Layer 4 of a small transformer language model trained on English Wikipedia (13 layers, counted from 0, width 96).
A neuron's activation on a vector x is SiLU(gate . x + bias) times (in . x + bias), where the dot is the dot product.

Input weights of the MLP neurons that the questions are about. A number n stands for n times 0.001.
n12 gate (bias -0.470): 29 453 293 163 125 151 -31 139 173 -46 140 -159 56 319 85 -198 175 -40 -349 0 -25 354 -40 -45 97 283 97 61 -77 -135 -64 -78 -191 -84 20 -161 -261 -87 94 -118 -30 88 116 -138 -117 -106 63 -144 141 308 51 0 15 50 -47 -274 -72 15 60 -70 69 -109 139 -15 20 -299 71 20 76 -82 -133 89 359 -30 271 -94 -139 -285 359 -338 268 -58 -25 -168 81 60 103 173 -171 273 -106 438 5 -61 45 -162
n14 gate (bias -0.423): 111 96 204 -86 177 20 30 -261 76 -254 0 -91 171 125 186 90 67 160 -114 62 -160 303 -137 40 149 80 67 -12 -70 -161 96 -110 146 -176 -107 46 224 133 -36 -249 68 -80 -73 195 -98 -184 -17 -87 13 84 173 -99 -221 -53 93 200 116 -136 0 16 -136 24 -92 -158 -76 12 118 -41 -78 79 -60 292 15 -64 231 -36 -40 -144 128 0 25 -51 -33 80 388 85 17 68 151 171 4 280 160 57 -190 207
n26 gate (bias -0.201): -93 190 -192 24 -83 149 175 305 -244 -24 107 152 80 -194 126 -76 -101 14 -300 -57 -113 146 320 -388 148 74 162 -85 -24 157 -143 -44 205 -37 156 140 -121 -167 92 86 218 34 -56 -82 -137 -108 -10 -153 -287 51 -166 95 430 70 39 -10 98 96 89 116 142 138 -74 14 -240 19 239 38 19 -230 -46 129 27 -102 107 -142 -130 293 219 227 -254 117 -94 198 -113 -149 -81 -51 -82 -94 131 210 255 216 -9 34
n45 gate (bias -0.164): 70 -116 -236 110 -151 -74 -45 -163 257 76 52 44 -9 73 43 -181 -94 261 32 -26 -242 258 -99 -129 -111 52 -122 -167 -71 73 150 321 52 128 -163 157 217 -85 47 31 190 -18 -109 -94 329 9 -287 125 59 -9 -18 80 245 -117 59 -54 -282 -98 74 -195 -34 -4 -408 95 -245 -105 201 -172 101 -36 64 -17 -75 275 147 -77 159 92 9 -72 -196 59 -44 -26 -236 61 40 -171 157 83 -87 -26 114 96 -43 221
n51 gate (bias -0.391): 273 207 155 -5 -267 -50 269 324 392 189 -217 207 -80 39 -69 40 87 -78 273 428 60 265 0 -54 183 -113 197 -186 71 74 211 -145 -179 78 40 128 -114 -71 15 168 -133 -82 -30 0 -161 278 36 -76 -228 -59 15 140 39 -254 130 -10 43 -5 -100 40 39 64 34 139 108 -75 -130 66 -95 -143 73 343 76 -172 352 292 207 166 142 -41 -66 -36 -115 74 -115 40 -274 -167 -118 -330 200 249 247 25 -119 103
n101 gate (bias 0.048): -181 -128 -67 -8 -66 241 0 -41 61 64 37 55 -50 132 -116 29 119 -151 -177 -21 21 239 128 152 -229 53 116 126 132 -37 90 -186 -220 -37 84 -107 65 -153 175 -136 268 -142 104 61 -4 48 43 -285 -4 123 -143 -243 -231 -145 -365 -154 -28 127 -50 120 -74 -184 29 25 -78 38 50 -114 155 -55 -33 -131 0 -21 87 163 -4 130 186 -69 358 -234 109 -90 117 -219 -229 -156 154 75 -171 -87 -261 -146 -45 30
n103 gate (bias -0.299): 85 165 150 -160 -136 -217 -84 42 -17 88 -51 -48 -43 123 183 -151 4 -4 -142 30 95 -47 76 101 104 181 86 -134 44 -292 -109 124 -200 4 208 -26 -75 -92 138 52 144 -88 175 171 -254 76 112 44 -306 152 -17 162 -63 119 45 188 -8 -63 -209 339 -17 29 126 170 -202 245 -56 208 -116 -122 -96 -139 -219 -270 238 -38 -76 -117 74 265 -22 98 -133 -80 -210 -123 -122 -71 -4 0 64 183 -345 -124 -72 84
n133 gate (bias -0.120): 107 112 -29 -85 -80 -22 -160 112 -65 -278 -33 -368 129 -109 -215 107 -143 -61 91 -37 22 66 -84 25 -56 -58 113 -41 127 160 173 -126 121 -256 -22 -166 164 243 0 116 -69 -94 110 18 -41 139 -73 -116 114 -174 -33 7 51 157 -69 -199 -42 -162 -11 51 119 11 152 95 -195 -100 -187 145 37 -4 -47 68 21 -148 -51 -75 264 -159 -60 -15 64 92 26 184 96 -131 75 4 -192 -99 -22 -132 -133 -128 113 110
n140 gate (bias -0.298): 224 28 -226 106 -120 -88 -8 24 -16 -74 44 24 56 -95 160 -203 -62 71 37 -374 97 -8 -28 147 188 83 15 187 -147 -88 -51 -42 -248 16 -183 -37 88 29 -12 -250 -179 41 56 185 28 224 -13 -140 67 -405 20 66 44 148 189 140 -4 181 -133 0 -130 83 234 -120 -71 -235 -189 16 -85 62 8 162 -57 -167 -4 63 16 16 290 17 78 88 137 -63 137 36 41 -47 -170 238 40 -96 -37 306 16 63
n159 gate (bias 0.058): 188 128 -157 28 171 113 252 12 27 189 -163 -179 8 58 -132 -111 -232 38 154 -328 8 -4 -16 -93 -259 27 -38 119 -92 147 -27 -16 82 365 36 -141 -114 -8 69 -4 -209 -40 35 142 106 70 61 -24 41 224 206 -4 -85 -31 -139 -156 -138 77 133 -47 -84 -4 -97 -82 96 35 94 131 -134 -92 276 -85 119 116 -4 -165 58 127 -72 36 4 106 -181 77 -79 163 235 112 -69 -114 -157 234 -182 -121 35 110
n192 gate (bias -0.114): -162 58 29 21 161 117 -169 -103 49 -312 25 81 -13 124 -195 186 -282 -115 -164 -101 122 -105 170 58 17 -165 -269 -198 208 169 -160 169 -29 -107 55 -327 -82 77 -127 -21 41 -232 4 45 -80 369 -39 -51 173 -12 34 170 244 100 52 -167 -20 135 4 21 45 -308 0 278 -169 -76 -17 93 168 175 37 -33 -187 0 12 -4 -41 203 119 78 34 -65 -38 107 -76 158 -21 37 -17 46 -314 4 -80 -197 104 95
n207 gate (bias -0.281): -86 0 23 101 -63 59 175 9 81 131 -5 -51 110 32 18 74 -107 215 66 -161 143 101 41 121 -167 76 -158 92 237 -257 -130 47 -173 90 111 28 -109 -186 49 -102 45 -99 164 147 184 -216 0 -163 90 -171 396 44 -5 159 -62 107 -217 340 -173 -14 206 139 121 -14 -4 -96 -228 55 -192 33 152 36 4 99 9 -40 108 28 70 442 -65 -313 -325 -121 -384 -195 -251 134 52 64 -228 -146 -276 -27 -14 -127
n221 gate (bias -0.127): 283 -68 217 51 -110 14 287 -64 -104 -43 -46 -178 166 -273 165 -79 -90 81 -91 -56 -93 -120 187 -32 -52 182 -67 -56 -155 -242 195 -34 -230 244 145 180 -249 287 153 193 100 66 78 -9 107 344 53 165 -110 -182 191 13 109 69 -82 -33 -53 -50 156 -233 108 18 -336 -32 5 -204 -235 -107 -51 -57 203 149 -140 -50 -32 -261 -146 -200 150 119 -19 -178 -28 421 -116 -46 183 -23 -185 32 -120 46 -135 125 -5 -158
n224 gate (bias -0.236): -112 -14 87 -102 36 14 -81 -158 -86 -23 36 177 -211 -5 -178 -5 56 -234 -123 259 51 180 -245 136 154 230 300 -217 -215 36 122 71 -324 365 148 146 -76 112 139 -149 0 -132 78 -108 23 -77 282 112 -62 -54 185 67 -5 197 115 113 166 -72 197 -18 -144 -54 72 5 -190 -194 -376 -311 -239 9 180 99 165 50 -5 94 136 97 -186 -85 89 -119 37 36 294 -232 33 -185 -71 156 -41 192 79 -147 -64 100
n233 gate (bias -0.110): 126 136 -242 46 -223 -241 13 29 -25 -102 -12 0 -21 -173 -161 -210 4 86 418 -97 -206 -92 8 -33 174 70 12 101 -229 -66 164 99 54 -196 -25 193 30 81 -65 -123 16 180 -171 -187 -121 -26 -156 21 26 66 294 303 -243 116 9 0 24 -20 -46 165 -86 139 152 -141 -119 155 116 21 -104 136 216 110 178 0 75 297 107 -50 -127 129 153 -69 -54 135 -297 -62 140 -94 -4 -42 -8 -33 -76 254 -17 -26
n12 in (bias -0.300): 52 86 -5 200 -128 46 -5 -50 185 123 41 112 -23 -41 -64 -46 -56 -393 14 9 -23 250 -14 -118 103 27 301 42 -9 -55 23 38 -142 95 -5 90 -57 -197 211 -141 -182 -180 120 -202 -88 -343 -72 -263 -115 350 135 -214 -14 -64 101 -344 -13 -14 87 -242 180 -176 9 -128 150 -144 -221 130 171 19 -225 -253 232 -150 192 -94 5 -46 51 -138 -38 34 -106 -181 92 -187 -66 -195 0 -74 -253 285 -144 -327 -87 67
n14 in (bias -0.207): -116 -255 178 -60 243 -223 -48 38 -17 13 -8 -47 85 134 214 98 -186 -46 -31 -94 -43 -187 -138 -180 129 -8 61 43 -34 301 37 -145 30 62 94 -161 -176 -78 17 -151 -234 -35 -127 74 -38 -125 -177 -73 -57 13 -73 -275 230 -228 -146 -100 -125 -170 110 231 124 -87 8 -109 -100 -17 -131 30 -293 -121 228 100 -20 -104 173 -62 -180 -77 116 144 -100 -13 -212 -212 25 172 -39 75 9 8 182 80 167 -368 -193 -206
n26 in (bias 0.029): -63 62 31 -9 150 235 227 88 57 110 172 95 -143 -57 208 184 -105 -26 -323 27 -148 -179 -26 132 -245 -149 -154 -184 82 -273 -118 -162 -98 227 -90 23 139 -23 -104 -32 88 160 -129 17 -99 -19 -51 -268 -162 119 54 9 -88 -93 -70 14 85 -96 187 88 -44 -4 163 195 -66 -31 -174 5 192 191 -96 44 -42 171 -49 -405 -211 234 136 -276 -114 51 255 -88 188 -75 168 -171 -128 188 -85 -58 -162 -94 340 217
n45 in (bias 0.260): 33 337 250 -248 109 87 -36 -13 -60 85 -17 80 79 104 26 -31 359 -22 263 115 62 -48 87 -91 245 43 80 -58 27 -35 -39 5 -109 185 -129 59 68 -13 9 -94 43 59 -110 171 -256 -18 380 -188 -214 13 -151 -43 -286 -118 133 -233 100 77 -324 96 82 -108 298 30 225 -93 -136 204 -31 116 -73 -138 308 -104 -4 68 -121 88 -192 109 309 -228 88 -86 238 -44 -45 -13 -9 -75 79 131 -142 -57 39 -64
n51 in (bias -0.027): 60 5 -98 -183 -24 -200 -280 270 -106 10 63 -94 64 164 253 -64 -130 139 15 -282 -212 -98 -87 -53 -174 135 0 -30 -10 -116 24 61 -97 -38 35 -40 96 50 153 -174 232 -227 289 -62 236 -134 31 -110 152 97 208 171 184 -102 -316 -200 -246 -163 -15 -228 -182 -188 106 78 -217 276 201 -104 113 -30 336 183 -130 92 136 -287 131 -287 194 -197 -145 -321 -39 29 64 185 -25 -221 15 275 -88 283 -212 64 53 122
n101 in (bias 0.042): -94 -170 36 -82 -143 -50 47 85 -124 306 152 -28 -36 112 -103 73 245 -4 145 -155 -205 236 4 89 -143 85 78 82 124 215 -9 -244 -126 147 -124 344 56 138 -66 69 -112 9 -222 199 -14 -223 -212 -171 282 -58 -110 -40 -147 -18 66 162 -86 106 248 90 -120 80 76 -153 365 150 0 -124 218 -65 151 -351 -99 -62 -94 13 -72 105 -87 42 -65 61 100 -173 -109 242 -111 53 -79 -245 -190 -81 -411 54 -117 -192
n103 in (bias 0.158): -62 -39 -133 27 13 9 101 -61 -117 99 -140 -125 208 -235 88 31 -14 212 182 -245 -160 -62 -219 196 -90 130 -30 182 -4 113 91 -293 -22 130 71 -9 -110 333 78 108 118 41 35 34 107 56 -281 -103 -46 -135 -94 56 74 -365 248 -122 147 -95 -88 -136 82 -91 22 9 78 -200 -326 -76 288 275 -95 126 88 -70 39 -43 35 -31 -220 109 -185 5 -27 26 -416 -105 63 69 -218 -27 110 154 27 -84 -354 -64
n133 in (bias -0.013): -110 -146 80 283 4 48 304 -28 -126 70 -32 -45 4 -107 124 97 -70 -31 224 93 125 298 79 -28 -57 201 27 -53 159 48 177 -254 4 -150 -45 -198 8 -127 180 -37 -135 355 -64 -71 -69 -51 88 -25 50 -75 -207 66 -281 148 4 41 38 -153 -88 167 -126 213 16 60 -154 -258 -164 85 -4 -102 -90 165 -88 71 -52 -223 -52 134 90 228 90 225 181 32 153 52 -45 8 -194 -76 -8 76 150 -76 68 166
n140 in (bias 0.036): -262 27 12 -225 94 -241 -124 -223 39 -179 -12 -129 179 -20 107 -84 -150 74 -177 24 -148 120 110 125 150 -203 -4 88 101 157 -176 -29 51 66 -92 -233 -54 81 -54 -109 35 33 28 303 -20 -196 -153 85 -86 98 -60 23 12 -63 141 73 -260 124 -119 -51 -8 35 117 20 184 -56 321 -217 179 -158 101 136 26 -8 -8 229 39 -128 32 53 -16 -198 -52 -215 247 -87 158 -20 -241 72 -111 -24 56 72 -20 152
n159 in (bias 0.113): -4 -104 -46 28 -105 -311 -167 -27 -122 -28 218 -261 97 172 251 32 -14 189 62 297 213 -46 178 50 341 32 208 269 178 5 -149 -48 0 72 158 -38 148 122 -58 9 -86 -95 -23 -54 79 -63 -168 38 -62 -281 -65 -272 154 9 -240 71 -87 -423 -87 246 -99 -370 213 68 72 -65 -220 14 65 -183 -32 -176 -39 -159 27 -399 113 190 -107 128 85 48 -32 5 0 155 5 -95 -213 83 64 -96 -28 115 100 52
n192 in (bias 0.137): -52 -47 165 -143 -272 117 -139 77 139 -44 -19 52 -55 -74 -74 -214 -121 -247 -142 -56 -28 142 16 54 52 -19 -8 28 -292 47 -12 -69 86 4 68 -8 41 -44 -54 -56 -70 404 8 -157 162 99 193 68 98 4 -341 153 -19 -71 -12 141 7 -96 27 74 -135 212 182 266 27 -233 -114 -195 158 129 58 -127 60 -159 -137 -111 12 186 148 -312 -12 249 -59 42 -35 -86 -60 50 36 75 -197 -4 159 51 47 -114
n207 in (bias 0.141): -185 -85 -68 152 -144 -73 165 22 -259 -117 -108 -97 0 -40 86 -184 19 255 306 -23 -69 -5 14 121 334 -85 -123 -41 -130 122 -380 9 68 18 -9 89 -47 5 -40 -107 -185 -37 109 53 -5 -57 -261 107 -66 -9 23 256 40 -436 47 -186 69 -76 -36 -235 223 94 31 -190 274 -298 -132 -147 -160 107 -161 -67 0 278 -385 -49 -112 -115 102 -103 191 81 -183 -116 37 -36 162 67 66 333 -68 -23 101 36 -108 85
n221 in (bias -0.003): -37 154 -239 -13 52 -4 -158 -60 -9 -98 82 356 13 150 65 114 -98 17 -215 66 -285 -218 146 -26 -291 115 138 -66 -119 90 226 122 -289 26 -13 -321 -63 -84 -64 -146 124 -321 178 -203 -74 55 154 0 112 -235 31 147 -184 17 -9 -89 202 272 87 -65 -106 -290 -47 0 -145 -87 204 123 -22 31 25 34 -152 -248 220 178 -39 31 -93 175 120 90 17 9 0 185 124 81 54 91 -161 0 -123 -187 142 81
n224 in (bias -0.052): 253 148 -150 96 -45 -344 104 -148 120 -28 58 9 50 -45 9 -142 -446 116 489 -46 -87 -141 378 85 -134 72 13 206 9 -49 125 -28 163 54 -221 107 -28 185 209 -28 108 89 241 -27 -110 -143 228 51 -57 58 188 -203 148 32 -76 -242 117 138 32 27 102 -152 -139 -86 -300 50 -14 -32 -109 -228 49 138 73 184 41 22 135 -128 129 -272 -37 -19 278 -152 -55 -54 268 71 -103 -73 32 113 50 -100 -149 52
n233 in (bias 0.175): -25 -171 -165 -31 53 93 -92 -18 118 214 75 27 -9 -268 -40 121 18 -48 -9 135 -148 0 119 -140 63 -48 77 -90 -163 251 105 -272 89 183 189 -46 60 -227 161 86 145 -160 -165 9 4 131 74 -68 -125 9 -175 -173 246 111 -343 -73 17 109 18 -101 -35 -52 224 -133 -258 -166 244 -153 -196 -14 -222 74 42 202 -177 -321 -149 121 -113 -202 218 -93 357 -223 -18 40 136 -61 174 31 93 -4 -90 -205 -256 -161

Each question shows a token from some text and the vector x that enters the MLP there. A number n stands for n times 0.0058.

" took": 26 -266 167 93 57 18 72 -13 57 -74 60 91 34 -8 26 1 148 109 48 -214 73 0 25 -47 95 -81 113 -184 -51 -114 -101 -66 80 101 -28 36 107 -29 40 40 123 154 -27 -185 -1 -120 136 16 84 -9 -62 41 154 106 127 -95 -69 -127 -55 84 22 -83 98 26 -86 -252 16 66 153 -277 83 -190 8 -24 154 -154 9 -117 -87 46 -29 -42 145 -159 -60 28 41 -99 -50 -25 -2 26 -174 26 -78 -120
The neuron with the highest activation: n45

" in": -10 -183 -58 81 -67 -60 -79 -121 -64 -179 23 86 -87 67 356 12 -58 -16 44 -112 -38 -83 -6 -23 88 239 25 -32 5 95 -228 -21 -159 46 -24 85 121 -24 131 -122 -91 -33 66 64 18 31 172 5 -102 -116 56 -44 11 6 57 -6 -103 -29 31 105 -41 43 12 -36 -70 -87 10 12 -78 171 -55 -289 -25 -177 -11 -33 -66 -3 30 -18 -21 -28 123 38 79 -4 224 -28 0 -31 69 135 -176 -47 -93 49
Which neuron fires most, and how strongly? n224, at about 0.42

" ": 51 76 -192 -90 5 -63 -24 8 -72 51 33 90 84 212 297 164 -90 55 -19 32 -8 43 307 110 118 124 -14 123 -100 45 -144 -43 -73 198 -107 42 86 -124 29 207 14 -86 60 -68 45 31 -11 35 -42 -208 -114 -182 -206 26 6 1 -48 -174 72 2 56 44 -15 -89 81 -59 -64 -56 122 115 8 -39 -88 -8 -83 340 -57 -56 -58 -25 15 61 -33 -149 -98 -98 37 -205 -41 -12 -40 97 -39 -111 -132 71
Which neuron fires most, and how strongly? n101, at about 0.81

"1": 70 -267 -77 -90 -122 -22 63 -20 -1 4 39 12 40 312 185 -42 -11 50 -157 7 -12 17 194 -19 -73 97 -29 197 -88 108 -226 -106 -54 53 109 11 120 -54 40 45 -127 -34 -13 52 77 28 -9 79 -19 -231 -151 99 -107 55 58 -15 -90 -218 168 59 75 62 -122 -156 99 144 -130 143 2 154 145 68 0 50 54 128 47 157 62 -257 19 -79 -40 -131 135 34 -109 -208 -126 -15 27 290 28 -120 -140 22
The three highest activations, in order: n101, n159, n51

" lost": 57 37 -110 126 68 -7 -51 30 -90 -22 -2 186 23 66 77 20 -99 87 -117 7 100 -48 -5 6 163 -50 41 -315 57 26 -287 10 86 257 -47 -20 255 -10 55 41 -39 118 143 -25 -52 -171 199 -30 41 -129 62 192 75 16 -42 14 3 -107 7 43 15 2 51 -25 -101 -194 -28 10 87 77 68 -186 126 -62 206 -77 62 -96 -45 -111 -43 -92 28 -162 -36 -4 79 36 -47 101 48 153 -148 3 159 -38
The two highest activations, in order: n12, n26

" |": 48 -46 -243 -88 66 -160 68 59 -57 33 32 119 45 -146 138 -72 22 52 62 24 -70 17 -43 13 162 157 22 -200 -15 146 -74 192 -120 25 -101 -62 -17 -81 -56 -47 114 20 16 -57 -41 -9 219 -158 28 123 71 -238 31 55 60 115 -121 -283 -37 33 182 67 67 22 0 -13 87 -51 12 -57 35 -53 -17 -61 -66 -153 -45 -98 -124 296 50 24 97 -22 -10 224 -21 70 39 114 68 88 72 6 92 80
Which neuron fires most, and how strongly? n45, at about 0.32

";": 9 -176 36 -82 84 0 -42 47 -5 81 -214 140 31 -76 157 -87 57 80 -22 -137 -182 -90 59 118 176 -157 1 44 -65 3 127 11 39 -37 -117 93 43 59 -86 -81 6 95 22 78 -36 84 110 49 37 275 58 144 225 -4 -3 78 -100 -230 258 -119 13 -58 57 34 148 41 16 16 9 103 10 -31 -99 -35 -64 33 -22 -72 28 -38 61 51 191 -127 -324 -101 -28 -94 67 -38 58 -220 -6 -91 14 101
The three highest activations, in order: n133, n233, n12

"gen": -42 140 14 -22 -56 -73 -61 278 29 118 5 177 -275 213 46 -98 -73 176 -18 -58 -80 -182 -37 -113 154 -93 -4 0 -114 4 -119 107 47 -51 -18 -139 162 63 -80 -85 -15 118 0 48 59 -86 6 45 -104 7 -95 -101 50 -27 -3 48 -4 119 -6 95 -102 -10 123 182 -18 -30 -136 -116 -60 -219 -4 -21 -91 35 -34 48 94 49 104 -27 -70 22 -96 -185 -214 -173 4 -2 -158 -82 -134 48 -59 -135 78 -60
The neuron with the highest activation: n26

" spell": 86 -137 51 71 -38 -115 -82 -61 -269 -27 -60 162 16 70 48 -75 79 -58 -72 55 36 -148 39 97 -111 53 -102 -57 28 -61 131 -143 -12 -39 -41 -107 -81 -57 -45 -51 -66 6 31 -89 -144 -192 74 122 96 4 19 -7 77 16 -77 183 -142 32 -136 52 -56 172 -47 71 -23 -215 -51 32 48 3 -49 77 60 -27 -25 -63 40 4 -162 -33 -276 50 43 -199 -151 -173 142 -195 -162 97 -82 154 -101 -41 -68 1
The neuron with the highest activation: n103

"ji": -112 -187 151 31 17 -19 -163 92 -93 55 12 -129 -311 185 -81 74 -7 -12 42 106 -91 -141 -11 59 140 -257 -171 125 51 15 99 -10 -6 -35 -33 -178 -90 -60 -31 97 -56 34 52 115 112 -157 40 82 -90 64 -12 -117 53 -30 -16 31 82 -285 7 118 -32 100 67 0 -44 10 -84 -9 58 120 28 179 78 -124 -28 59 -14 83 -56 25 -71 53 94 -25 47 222 34 -31 -222 43 -139 -37 55 19 -13 -120
The two highest activations, in order: n12, n221

" Release": -167 64 165 54 -56 2 35 25 -257 98 -9 -18 45 79 21 30 -23 56 -72 -8 75 -54 54 26 208 -19 -121 -63 -13 56 -97 84 -14 13 184 -229 91 -119 -163 -162 -165 134 25 -116 8 39 103 144 123 -85 182 -96 -43 -6 58 -1 -169 6 -70 -95 72 39 -19 -38 -57 -93 57 17 -100 59 -34 -24 -41 -101 -79 79 18 116 0 -339 -70 41 -147 -161 -134 136 45 -112 1 -45 -83 -213 227 157 -164 -8
The neuron with the highest activation: n192

" question": -90 -74 83 82 -95 -74 35 124 -267 20 70 181 120 164 75 -4 110 69 43 7 11 -147 146 145 -42 -4 -86 -30 -79 -31 46 -137 45 100 74 -96 -28 103 43 -75 -78 73 29 -138 38 -160 140 161 162 43 99 -103 82 -13 -61 167 -72 -40 -119 72 -97 93 32 110 -55 -82 -110 108 34 70 -93 -63 14 -66 144 14 135 -43 172 -57 -136 55 -19 -76 50 -12 141 -27 13 -82 -130 -40 -59 -240 123 -4
The neuron with the highest activation: n233

"ić": 34 -179 -134 -33 -114 -51 -159 67 -6 7 -39 97 -166 116 -149 -1 171 106 198 -12 59 -7 136 113 136 -388 34 -9 187 -54 -70 7 78 43 -100 -240 -3 -87 51 -143 -60 85 132 -30 71 -11 27 15 -61 171 127 -166 73 128 -52 24 -40 -376 68 64 36 -18 -86 -98 -1 -64 -84 3 -69 120 -16 3 -20 -18 -38 95 83 58 72 31 -58 -129 37 -59 -141 15 0 71 -146 -6 -6 -163 -4 -53 189 -173
Which neuron fires most, and how strongly? n221, at about 0.35

" Rich": -93 101 46 94 -23 -194 -60 132 -135 -4 -40 36 -242 162 161 -122 -14 31 18 18 -18 -85 -10 19 31 3 28 -112 -93 -124 196 6 93 89 25 -250 73 -27 -190 60 -77 -25 -62 25 -28 -185 -11 108 160 -120 -107 -182 91 -50 133 69 90 -276 -61 -115 -70 -42 72 29 -115 -90 -150 -14 35 15 30 -4 -94 -86 109 -136 52 32 -214 -3 -128 27 97 -110 -8 -100 82 -62 -69 -63 -105 -139 -79 -130 80 98
The neuron with the highest activation: n133

"ic": -132 9 -89 31 -82 -44 47 -17 -24 156 -10 117 -139 1 176 0 -44 295 166 7 -136 -187 115 -1 75 -185 -106 192 -8 -23 -147 -83 5 82 -42 -108 32 116 -123 -170 -12 19 39 59 83 -140 -5 144 -67 -7 -88 -71 189 68 -94 -123 87 -53 54 28 -108 -137 156 -58 95 -44 152 -86 -122 -126 -54 -109 42 75 -94 183 -74 86 95 -128 -66 -27 -111 144 -28 149 86 -54 -18 -121 46 19 95 -55 106 -90
The neuron with the highest activation: n159

".": 94 -112 -243 16 -74 68 2 2 -127 64 82 118 72 -76 200 50 -140 139 -95 33 -58 -24 -46 113 110 267 31 -124 -118 -21 -144 79 -130 -104 -75 -149 -27 -27 2 35 193 7 -135 -22 -25 26 269 -144 -51 47 149 15 -1 3 -56 10 47 -2 72 23 38 20 47 -64 19 -277 -37 44 -106 -120 60 19 -65 -31 -72 -32 -60 -120 -99 86 -87 -12 3 80 57 76 22 -6 28 121 19 20 -119 55 127 51
The two highest activations, in order: n221, n26

"ing": -306 -42 132 110 -52 -45 -153 -17 -90 -4 -112 -42 -114 172 28 48 95 292 32 -27 -93 -175 -128 -11 108 -193 -108 -43 21 -14 58 -106 35 -172 -30 -59 127 -82 -113 -74 -74 121 58 110 -41 -79 75 26 -23 93 -55 -226 137 71 -88 37 100 -143 -194 70 -48 -118 39 -31 -85 62 -87 -15 31 6 27 15 -189 -63 -24 26 144 100 -8 -133 15 -31 79 17 14 -42 24 -203 -181 -159 34 -47 56 40 112 -163
The neuron with the highest activation: n12

"pp": -105 -124 207 -3 -62 -22 -99 51 4 6 -84 41 -139 240 -24 60 -105 6 90 -74 -57 -135 -96 -63 1 -193 -93 -102 -93 -138 -76 -119 -67 -22 15 -97 97 -108 -177 56 -174 -28 -43 126 10 -160 -44 143 109 118 -199 -268 107 28 7 104 -43 -95 -34 -105 -66 -76 268 65 81 -104 64 58 46 -239 -14 40 78 15 -163 -45 172 131 -81 -131 7 103 -65 -132 -17 -90 48 -59 -79 7 -29 -48 87 -112 196 -154
The three highest activations, in order: n103, n224, n221

" Re": -227 -1 28 -60 -256 -104 56 38 -111 -7 30 22 -74 -77 197 3 -181 92 -36 67 22 -2 29 -27 -65 -78 -11 100 -166 -111 -139 -9 13 -23 185 -2 72 69 -116 285 -292 65 27 -155 -79 -54 7 -15 94 -92 114 -176 -118 -13 12 -33 -99 -83 -56 66 53 128 95 -10 47 6 159 -8 -26 203 175 91 -24 -36 15 9 -28 -126 -81 99 -150 59 156 -78 82 12 -58 -124 14 -202 -160 -60 132 -340 -46 -18
The neuron with the highest activation: n45

" the": 45 -27 -253 69 -118 7 -15 -137 -75 26 116 18 29 80 285 71 10 -56 8 52 21 -47 100 -77 197 10 -79 29 -77 34 -153 -23 -69 113 -33 72 14 -32 -28 -71 48 3 -9 -12 55 57 321 44 -6 -128 -33 28 11 86 63 -77 153 -240 -3 -49 -41 112 -65 -30 -52 -19 64 -21 -4 29 145 -46 -1 -54 -3 -41 -79 -111 -138 63 -156 -35 7 6 -56 -311 93 14 -139 -19 -41 1 81 -121 59 -50
The three highest activations, in order: n224, n221, n101

"9": 27 -32 138 -27 -95 17 -81 -90 -117 -12 86 -8 181 207 -10 -45 -21 78 -16 -134 -25 114 -110 40 292 -39 55 -18 78 22 0 74 -9 111 97 41 -166 -26 8 30 144 120 17 -36 16 -135 -95 -1 194 -29 -104 4 102 26 24 46 -74 -230 -1 44 39 -21 -5 -130 48 385 51 146 -2 93 21 56 -68 79 95 11 32 164 -82 113 -112 -122 4 35 107 -101 120 -56 -218 -110 132 182 207 -31 -36 -80
The two highest activations, in order: n14, n221

" January": 34 19 184 -172 46 65 0 42 14 -173 -18 -46 139 90 79 -129 21 -51 67 45 11 -139 88 113 210 -151 -56 113 134 39 107 -51 -77 130 153 -232 -219 -57 -17 221 84 175 -16 96 -135 -18 58 99 17 -117 127 104 45 -50 130 29 -160 -404 47 -78 30 28 11 -61 -25 -15 3 41 -38 87 208 -5 173 -124 -38 -11 103 53 67 -33 -103 0 61 -49 -12 8 -72 -78 -28 -163 -215 -17 30 -195 50 54
Which neuron fires most, and how strongly? n192, at about 0.75

" a": -5 -168 -144 -12 97 15 78 49 -42 -32 148 23 28 22 410 -11 98 -95 -40 105 43 -24 46 -47 138 70 -157 69 -182 47 38 -19 39 -48 60 272 -11 -71 30 -130 -45 13 -119 -78 119 -1 29 93 83 9 -156 -5 -85 33 27 -240 -31 -149 -12 -56 2 25 -6 98 -72 -53 38 -5 -76 125 144 -111 -2 -26 52 101 66 -94 -67 210 -133 -83 80 41 -51 -406 41 -44 -36 -3 69 -159 77 -202 99 -33
The neuron with the highest activation: n45

" \"": 31 -36 15 42 -7 -42 80 21 4 -164 -29 174 68 60 384 -50 -26 22 -22 -75 99 -53 -79 -1 404 81 132 229 -152 12 -143 -14 -10 -186 -2 57 103 29 -46 86 -3 -240 86 -67 57 -155 57 -112 -16 -179 94 -183 174 42 51 -15 -30 109 84 45 -93 -24 58 -29 65 -34 70 -90 48 83 104 57 -51 -50 258 -25 81 -10 110 148 -56 61 21 -22 143 124 72 -12 -90 87 -79 89 13 -211 -96 -1
The two highest activations, in order: n14, n140

" step": 15 -186 149 56 97 64 15 76 -97 -40 0 39 -53 29 -56 -109 108 85 39 -25 69 69 242 17 -16 -71 139 -117 78 31 34 -151 107 -159 -24 -8 108 -63 41 119 66 148 26 -138 69 23 117 51 96 -95 171 -46 -29 -6 -126 -45 -174 -130 48 -21 -142 -101 304 -69 -163 0 77 22 126 -69 74 -54 100 21 118 45 38 0 -31 117 -160 116 -88 -22 -137 -79 62 -161 -188 -25 -178 20 -95 63 -92 -113
Which neuron fires most, and how strongly? n133, at about 0.58

" and": -114 -84 -76 153 -236 -100 49 -163 -171 -1 111 -18 20 -54 420 -45 -58 109 -123 -44 -149 -146 95 34 120 -85 -27 -36 100 110 45 -124 -31 -58 -113 22 -58 -122 -1 -127 59 -70 55 81 -36 112 107 61 -101 1 -105 212 23 -33 75 100 -83 -17 83 42 -70 -88 139 66 25 73 12 26 -64 76 -78 -183 -139 -92 4 91 86 -64 -58 -65 2 -17 149 -43 -68 29 -149 -47 5 35 97 9 -72 113 -41 56
The three highest activations, in order: n140, n103, n12

"|": -16 -166 -51 83 31 29 91 -102 14 -104 39 21 -32 -142 126 -108 115 192 31 43 -73 71 23 -16 67 109 57 -5 47 -93 -270 96 -181 -94 28 -153 -176 -59 39 1 96 -173 134 -106 -72 88 240 -120 72 -216 46 -115 51 -94 0 -5 -90 -147 68 -86 46 138 19 15 1 -19 52 -32 108 -165 20 -26 -69 -84 -85 -58 -32 2 -88 113 45 79 -46 -5 81 154 78 36 4 -35 135 12 -72 -53 74 117
Which neuron fires most, and how strongly? n221, at about 0.86